Layer 4 of a small transformer language model trained on English Wikipedia (8 layers, counted from 0, width 96). Numbers have three digits each and are written without spaces.
A neuron's activation on a vector x is GELU(weights . x + bias), where the dot is the dot product.
The model reads these tokens: " v" "ic" "inity" " of" " T" "amp" "ico" "," " T" "ama" "ul" "ip" "as" "," " on" " August" " " "6" "." " Max" "imum" " s" "ust" "ained" " wind" "s" " were" " at" " " "10" "5" " m"

The vector x that enters this layer's MLP at each token. A number n stands for (n - 500) times 0.01.
0 " v": 456576553507612526536307511503457465287494312514589430552615813515373295681366459676545624446551366597375451497523751444413623378560514479692471293335498577210422577529540453366456628386656559430327488350522591329351356461516551804316567256594587499628449506590653587412542658620340477599
1 "ic": 447520575368577569546269550656439412201536366424589518502506758599494436632499527443388479378558384448436304404478622380581625440449505326490509466340562559255481566588427486396246572553630584567360472531668540528470309493551583885233744295500408589406251637644583518567410753680607497725
2 "inity": 444630513463563656539521496471540519324594299455525556556563806479542286599465501634591495516559471604346445542541936434319591565439456396581485255382329461323578559516583532234453589359612585463429409312580478560275552479399484594325484296638384286626612459579702457470559587581305540626
3 " of": 518646520585527428569392568501538446247462407471516359384706838470438401476348394611550543486542496525377598515566904437384497406473500454706567337395453597139522540419608531355465618488722560414472458451438514517459493453451473655413378219620561516612574488466625412436441649515327488623
4 " T": 504586323629533515671237521579494497291313554508608211493671603482547543765301586702495511618591514523359453438482617508461492383427583497577590383327519570373457263321527574211411397753643488532464514148545626309454556341513422599393428281650477607705657534570507485592383779589549291646
5 "amp": 465767484634577668787499332691333422647285237622512291542442485754568536551643500534388524465509397478427181495642745397556477742309469488559376424534544468472433419537602481449458485672507401416471371090436483446441448499571556656323286387601679316553405768714383457552487602510593445422
6 "ico": 413552357565559663857537567448247526500414018456218575459548664677470542383355570587592503722421451582544539474587590392575400794553442486471710299468740446377442487751485571446323635532515436303376620204340536494489583398395596397352451529574478588708498246480630417451253699530434482626
7 ",": 531605513614525437573454551519479419157492462439433362412728837532433454479373432618565469473587473464418577540561848466448397422477469479682559372392423646124490546478607511313446638509712624424460506439406456535498486436514465613380381224661555490627595503442679455462404619492331462613
8 " T": 542532261630431524699253524616482489280388596499549223533689620497521565769249601756527446519626559512408426364494536553540445379505572490595619412392536595363461305331523561230416384752681450539489545149515630381483557299495450553349454236668458594699660460572499459559421728579527294627
9 "ama": 483439412661387604643485407524381346373461174596365356508534498556611536327342604586332384560563441363454433316684796542493523749340667702440423429545538490294596414460598566545226513694480525532337366132589578581584604487555420539416352510822467459479365748699401382581506618556637447582
10 "ul": 495639287632429275520640479512602347466471433628309234478747533399696550678330595637565502431652539419370388414624692653364333665657759439562573356561678432524671509642499609503507428651548451568451629044583495457495441666617562436489366413391430463613411433307656310495233371211421616437
11 "ip": 471612236620362776504729494497465544452470323485404225584718437514469636646377692610602467423591577325488472509689604339585410459451681382519618247697667452466372570704364478571663572552510558549499506179287756568332369506459483548353262288510464472625370403731610513452313623174291604605
12 "as": 491516299572456666520610456419472581452383347378345444616625556369501606463345693587711465456483454503536327483372760353532498565352537270412493272530667476441611500942341500535556601469630625541336425285312751741387500446357547639313418312645261421675533408580610647639271723480410426608
13 ",": 533490407607492441567594545594496478241494500317229330392749817489450539493382621605486400450632429358523443513511820494547211379480452450582592376358496644256447591636455498345528632529683691520487549418366463648541479373537401623371444288675417475655691435452614418542403733468352427570
14 " on": 525587397667293508547387634659345501341371409477300221397603757468471463594265704669479608336520571307435586390476854514592374383484563562758597345404573635417557468437490570321537587397735397462623404528533536565454463470409399478391480170664575498586597333447466518520509607515332552638
15 " August": 575742463631599532549249345686427454518487104380392428470660698595492582572352674442361408555591350512367574471450815607458529579461458431697473170381632508485531435527498518273424371664543479401348542544507452416444400332715494582436405402843627479644580366546505381801407490532399336522
16 " ": 476657539483431490694247546716435447366407457446204409479630753696480666471493558781465543593571357473345739566450595471330399390503779381616468260405660553445384565509571339367434470584584616543506550429595448499777447330530422374196537539625609541462595266379712284435306486638504458423
17 "6": 596592341502445538641408556692487648239361453238614541324629819534371450547405611604367629533376374452405658369419605302363601563532567466613501406277503452605398396729437572385318603489396366556673704289527520409743533451440423529347680464727562499597644203354673344507513408580570445627
18 ".": 531625570620491480545396613531513490155486417421464416465699816523422512414465558674509617430516410598453442523551771387444358408426529367709411334313432653190489466489538671324335576616575638393609488577437541470647478408547457603338448197606603420660552478413688452602438432508354473660
19 " Max": 527536389582491586800383432577690513343379498445532465552506640512430424586383595565320347439479496567601583273413620559500620567760657530524436349337566646197680380557488542371441430626407502421594664305304605329395486370770433612440404264581365493547684154676669593271625560712308354697
20 "imum": 500426410494547754404393549469498453261570281470628364429684833503550203631349531483588562602536388523437543433450823510311442280551652595370626595368408518376478502563500415475459512496617336538664445404675574500553198359614655761533574451485526365372650241474677550449468499512305684540
21 " s": 476538432518604507444258481437369446403535558669420379592744758286461579681290451631326480458544364426415439491437649326424486483486512655541453356507538568377310398643647524301407394597693438445361649466578626486319355340711750700329671241493664370533673242404780639505496635558555462715
22 "ust": 501497614510412512576208327836347370487408499385383556586472647626451482738294644418447487441459510534398253322393671453705523438520400517578508272419465715260530561466590747424374488694610532252463405487591404566353548504713650675311670317734435292514520439756545409508504540534558570527
23 "ained": 374454534518436571514353514681499380505590315694395495461534811583501484402377533712581374517436604410422480523658818593291449429567382474526642272301542419217358673497451434557331517534618635447559482623516503634465573375651565562408535260471417560473639136405729336482399583510305729634
24 " wind": 376482549617551738624433416570603383248496160470390292605680617508520386726451669508329484562551559420422452399310712385290587332517413577566486311369572571430505542569590604336505382402604464378539581499681678427469522401606383628505423204475651400533851232546710424394533825591375604614
25 "s": 275379534497535317695440480525468631331564323494473477400616745451384434715616481579388485574560619551206406639453833381344636544458429497416572482349579543418366463554671560418325440475588592500424374426790487471618356448631554592367623197493573356483614295267785454491421686543584654618
26 " were": 407602459422595487626465504617485528225411480407468417380527703412423369542289653590525430457420491477227545533547925434557568382526413448651656371449395635304408588463655597543334469590618411362442398650437584632624496437644393647444424193615543403645612459348659372448491571577489595652
27 " at": 552544526686523469598324478603476533320437361622498296291682812507468291641428675683540519504473501532242496490609879447521533442566559497691532348397449519272389499332591575347397560469649458415519342608474394541505438384468443563555420186554590519610653244458472459469442638573461569544
28 " ": 467537575690558526585223580608544488264345481443385277474617618600603495547511636705497447616599435448092600500610748362467452416435763556717346252398594506293279499479651565460349432615598562547462393445505480451698430462593299651435538350548568501629568360376600295636553490583454398467
29 "10": 551550558779636609629363535643638444148475482451480344410535586426515516642389647489468492421468508331211464379611729314497571479524614536760366406354452426457356538492479606567314458601560431555575451313572563301741422456533297732474659304567500535768513269250635384587639419535478528551
30 "5": 418508455808720566536354503607553479213495396437420334281524510533530559521518680441525500562483328329246365373667781289487530661366495627661424357337522356428342425504592619587206471537532475527517625464587598363612535657473361656485569321461545548695582455393670316718513409524441600739
31 " m": 551522243740669513616400491474561422326544310504232254578576545408568679589511714695345557462589397340370322381690538510461515679444463526686391338584528416251455522370630617414210474475642605583474365452409550435396581430653450601365437214427687612485681370615728445617574470611357749672

Each question shows the input weights of one neuron of the MLP. A number n stands for (n - 500) times 0.0014.

n29 (bias -0.260): 681720741435508492231395511543369271485468436452639616461516508618407239378551215433811547547483549676625563447394572323533579335384353653439325500472345593335424664739592581319461472542595532766513587631446544537446575716257468368484281538500455899545547681456640520286553500555418630515
On which token does it fire most, and how strongly? 3 " of", at about 3.5

n137 (bias 0.098): 486606418631560616480477359396556620525540200620447617703470648429651488510482586507410385526545525454671594493539463520379438834541384477367722333357539554466411433409315368631673632484437483529462444452458517528590418682597657636296344469614314548528407385480359670540440541512615628531
On which token does it fire most? 6 "ico"

n215 (bias -0.165): 361584656437782422362622410283329335493430679596515489591467130593567349475611310464500547403538312638425403609421418399259599452538536525591599445382606585470361379399437531894421507500441629525458398585578489528521565673563471489555776642548538542645629666555558264578482600614537566630
On which token does it fire most, and how strongly? 30 "5", at about 2

n186 (bias -0.053): 447503511467633575555424380441410640581464455405661483609572388279559634413530607523641367471385695406623449567503638455453497488265645538556646507533450474503468503449459521442650517500574637604581513340453539659314586487490317711481243537681306543417529461808607592401512485429301589400
Its three highest activations, in order, are on tokens 11 "ip", 12 "as", 2 "inity"

n170 (bias -0.019): 288565581528471557527574520530551438553490588493363457333451646283333461556446585452488403416208556430389642372490600422486471393332463344467555368455643563684442673453566408649679763604349652473547346351329434655243717530503442431541483518513677379412600500510379268392668497330606541523
On which token does it fire most? 11 "ip"

n237 (bias 0.049): 588203510397417613476682565461428577509296369370452522613503464585415399486552429574495351441547631545602409432535557589441594472419456420215644455440552628512530582465624564474559739657529476436418565567518512568459509376360438632363300638469461512540630341704522470582405492511408585469
On which token does it fire most? 12 "as"

n64 (bias -0.077): 449497474469432415567497526420298600452561525575463514667294467582456478387469451373564445454323542311622586521729246410493500300777497327600368336388390719384638438556751547443513414599587354523539681604585429668487557464431443635607526808447509413573476456740399469627587535426621451601
On which token does it fire most, and how strongly? 22 "ust", at about 1.4

n381 (bias -0.209): 424437385452416461679457580659467342366566594615679492598534518642664349574615340405437512305211672413493655420529471362370412341450457431482482433482440280489518311742564390524659556378412437464146642575597349635296431528534579460485540485339435690587500631353496467773606542463383655218
On which token does it fire most, and how strongly? 1 "ic", at about 0.9

n121 (bias -0.138): 453376355453544287609552702644444436535550656460520548493283668398443388446509517569449421471570446417523389503444515661361291387548241589663577577547231422493407427569657532361520592468576631555465480532390503290539628436483548640556441633543388534424473568240174544530644491592623635400
On which token does it fire most, and how strongly? 13 ",", at about 1.4

n194 (bias -0.227): 351610509536376366383388642262520349398634622298476590500644636556604522700631325508443696272743635581246577443477394477455488530794508566598539488520496436400433579647542576600519560250523425313397430778466690370466539568160644520637504545420261565459489636878286409572413407334516378415
On which token does it fire most, and how strongly? 0 " v", at about 1.2

n87 (bias -0.216): 733744636444411507479385582324410417387552530517624597438472462313423402490484212521355541609395579860507425575476535527449620556345443479663552440259541391338503548398537500477749741355646395487482524440493476497449497477475317371811333449584601518585336568462570602313550451640532491633
On which token does it fire most? 3 " of"

n164 (bias -0.187): 447261539391213403565497448537465596536562648315728651466482462299437409447548583503487530449547460586449503496459648374337554523299446442364399497549541577605400484609573474399493327549718734450134380540382743474571418737553528389586463438358591607464550380410504591293686670602426434438
On which token does it fire most? 25 "s"

n171 (bias -0.172): 488446761310527441561381449640410424486489485725572500624358617639507281390437701507598620271496466481468743589454375376511507551589510528414514587786643456424619586383531311486528566555486500723519518497364341588367461177383474558589546700273756574480643457586634594540435304490353423614
Its three highest activations, in order, are on tokens 16 " ", 20 "imum", 23 "ained"

n74 (bias -0.121): 579589606583461335594534530456645494370462285529434415688455478352532447255474556644600534453526651527491699497509429447685556354444521612518579455532494625743626465646588524548519565353431646405434381537632554224469403341526576402698525480459512702533546555535557605452436488709329418541
On which token does it fire most, and how strongly? 24 " wind", at about 1.6

n139 (bias -0.164): 520441283450482503543560637454531585606673507478595545643469436441369497553506529494525507337461453600551449249576469561426445691494575409438697500720500802565758477482616342515467472523523677595619360470443466312521476550559720405494422300514563617672461420399562556531344486500456426442
On which token does it fire most, and how strongly? 10 "ul", at about 3.2

n376 (bias -0.244): 354575546485389653377702560269328410489534732625455609474443626298720335500649411574490370434410443480690529461522555345567676518508558271288571511742486534291639572470583448628581511489550481384598459384482500655653556775667379402858559583615760488628422366669584545649439422486435565314
Its two highest activations, in order, are on tokens 11 "ip", 10 "ul"

n37 (bias 0.049): 485359431633513647449510624489383763530359416573455529422308520560340381299373571558334362622450589533483473525524442527331342532332650337454469573251331193531500544500480485428713532503602535277460572460477414568457707663549509297486578760714526521539475429448500465430302652560609473497
On which token does it fire most? 6 "ico"

n89 (bias -0.008): 567607395635543541159582515598590652528474545409419376721467542431431439413476510285691353560615528594386354517277365500324493546581500599615523493392576418533536450567684323390554540641648572575520580459267520366613506459645587506651475344443485380534303290396438467513447555550556575591
On which token does it fire most? 10 "ul"

n342 (bias -0.205): 511535531493647391462610656443668554426475530482493660722436597632773572483319431722548545676544563663534455413521437317555372662449636459483374465722525525447724433603355568580628436320420560649280639585514444582244317398415550465462603658699408562593303682437407447311476586429518452598
On which token does it fire most? 12 "as"

n219 (bias -0.193): 403485587477606324529522370476367557553667488725371550496417533288538389301411281629301376460570521408627664443777312449585605500512655694571574320369399782571786575646479584300628629486511493601516504500511489476605438708379709459611726636469535504328419524441504414447639311497732465351
On which token does it fire most? 10 "ul"

n52 (bias -0.281): 599395763465318428573385512308331633342465342452448468599319565566526634258468099284540397487477434444492854536752270504536759598604483573704631329557271826408330588577395537644325695702459557525473530576669662484428272500451298470669474651270704379644524919535500373571633590528589418573
On which token does it fire most? 9 "ama"

n72 (bias -0.279): 538577519422646345738571299305656593653650611468531597510207400351546448430628514486513579544332493511374585392585465483616478572403648360744347289434547560581455392367473425546582486487742630416504614409514427634507555329489444712417561449429536489240472699590522514295727389602443503419
Its two highest activations, in order, are on tokens 5 "amp", 31 " m"

n147 (bias -0.218): 567694647554629292345303726402172543819537373815496573235692557609333488453477342431493500334246437464633678496290532245534427512543500504583376334425493713487463500500476487636512487223390558568642337353684566419560476492717246298434520474370458661492444651636329575638441395677403532300
Its three highest activations, in order, are on tokens 16 " ", 14 " on", 0 " v"

n141 (bias -0.249): 536558435459451550464454448484551531497621613434780511612348612637360541622611470645533941511573622815628411485529582554580618397436404586353485518419407515507518483389662214331647347521660548606359543327440504377447608556363562573605518408436752673721586626423488408633479744670571469292
On which token does it fire most? 4 " T"

n77 (bias -0.134): 481401450554659379521701649477509548392437433299530395497588435500636478574420299385527439436509409384701611445494426450540317424410373650494685422443559494600467508459440423545515594347696665388372541373456656556593515647515465497491389441586464552610597526476341344615686489443503595377
Its three highest activations, in order, are on tokens 13 ",", 11 "ip", 7 ","

n149 (bias -0.203): 766357611407598623543508620333520409595293745704338759527399559399484593640496508484623886442650421410361632185574696535525438511681396422686409612416446556685552565668366606425808536285693464508438402692492532444550340699428422448437477446559656471504417534405196716540690313562419534400
On which token does it fire most? 14 " on"

n295 (bias -0.153): 769418405478449397426389430599440327303557572679645606703496570341353537449445573451574661535563578634531615533458285441482544520386435441388592536739410615640500510657425527497497420473798746322259553445359496367424640630266399660377639693543503566550404772468425521478418557519504415291
Its three highest activations, in order, are on tokens 12 "as", 1 "ic", 0 " v"

n128 (bias -0.197): 279587508557255635515419382459489453493610504435617406556492328415668443500646504324376651433472543529618544442322695452429488336700617470674504454523442534622481663255362492575433643364604584219551710496478485273474135442477483375421537552321610547404541377602243576258681617635295630348
Its three highest activations, in order, are on tokens 24 " wind", 20 "imum", 19 " Max"

n78 (bias -0.166): 616622776534556325537540528472463479444496461697603561544549467425567431405388580533500755287323311472518373637638140551573635396282586427560529831463520634355625321366685409458717451545584407372500401528658718490600409528567493441515489481373631758385590799736449597392525503429605484372
On which token does it fire most? 5 "amp"

n35 (bias -0.217): 324244455261582558668468682493490535487437514587464603484605323365540450583500383240600539461580636529445549603536328585431403350572574562790626373437398436429480606663769468591520578664418460365455533439561590684381523458497420367629454601420488473557482622473631513547596434664289603590
On which token does it fire most? 26 " were"

n18 (bias -0.233): 575523487687332255470612816574340584500569484454679623375484511640752464584652421637371488391215573479380541263459621428656516449603437406629343694681462531399787605304393389362583637471533326463404416530675354313548360470539551155607402500568482559486563550511386450582625702300516457385
Its two highest activations, in order, are on tokens 14 " on", 27 " at"

n7 (bias -0.060): 514500609671346494567547375430523447658523435666619436628290500684490527503551252423526336468602706552500586687287431417513568460691305487655581480406391654513497559462481465445408361420358546534429468366519403357412570463628506539590399575674388507601491395306342689743627448432440508436
Its three highest activations, in order, are on tokens 15 " August", 19 " Max", 5 "amp"

n287 (bias -0.268): 682439774337493459443653554471313463676588427658690492250384561298365597646584397477552500654284445574343665559523350466416723464484441455412431500446559349376485675541633307547459527518624473681504561607340558708455711592554384534508725448354546287731753500485260531547753640496328589657
On which token does it fire most? 23 "ained"

n213 (bias -0.216): 319561321503545464524380545441517653542674703675551641537590443316476564627625384534481688440536442559670684233383477530500628468475517477556572514599620307548323403115582529394460604461549507569201429378586558414384554457524232500520553589611627574561565371388446627372363497534552562564
On which token does it fire most? 4 " T"

n108 (bias -0.208): 432600331623605214273651507401430514419644304530544424438530321564560224373595412449554520493662461365525562359641512377492808476496450507603323574563433283586430534634447536730402436598560489372230610575425382458400580333414704496518673632473645492357624671577178467657412444598330554479
On which token does it fire most? 30 "5"

n12 (bias -0.160): 177575401644385314300732527404422395524489470411631570486619630587392563361611544493391477528541412332469281617378639462470670557599607420605465482635503633475638662479401534724629833426541521449441444425462504490510612521460510571606604842424570460577371718564538783576361634464402610613
On which token does it fire most, and how strongly? 12 "as", at about 3.3

n54 (bias -0.220): 447424496310394433359510464451579666460458566458469353483549421444405555606602597589415612517297450754632534321606340439334370471471645527513483419374770584598611694405483697582715794556665591423522528708514371386497329570299627462490384271532471489353645601341386441525394431497475616390
On which token does it fire most, and how strongly? 14 " on", at about 1.4

n91 (bias -0.266): 335701567251415370522398384372537493610608456305452454496545390511673503425510473316568524547457461705544602696471124526446446311527702577532541459459645704617563537295676261374668640500727376619469308367305332301424441500428480455493474851438434404686621596441654481485489412647462535483
On which token does it fire most, and how strongly? 16 " ", at about 2.2

n298 (bias -0.265): 504500872229386376584689482533465441411450615738377328611637557535543500378571584508605600435338452692576716448409530553492351267412410580578299723278507520516450447546679500544553310243563551474630646545651628504417760623213507500523614573407493616193521550597661699704456642532453473319
On which token does it fire most? 24 " wind"

n10 (bias -0.191): 654581767543361698370508416342561533412882475554465548450563691547371468386578360435570517481581449670380477325375474435564404322572444409666488566535517461371423634477422612686527622752695795496323550589129485511425743675457414400534470512539518480394465925646348523492537580458279410543
On which token does it fire most? 7 ","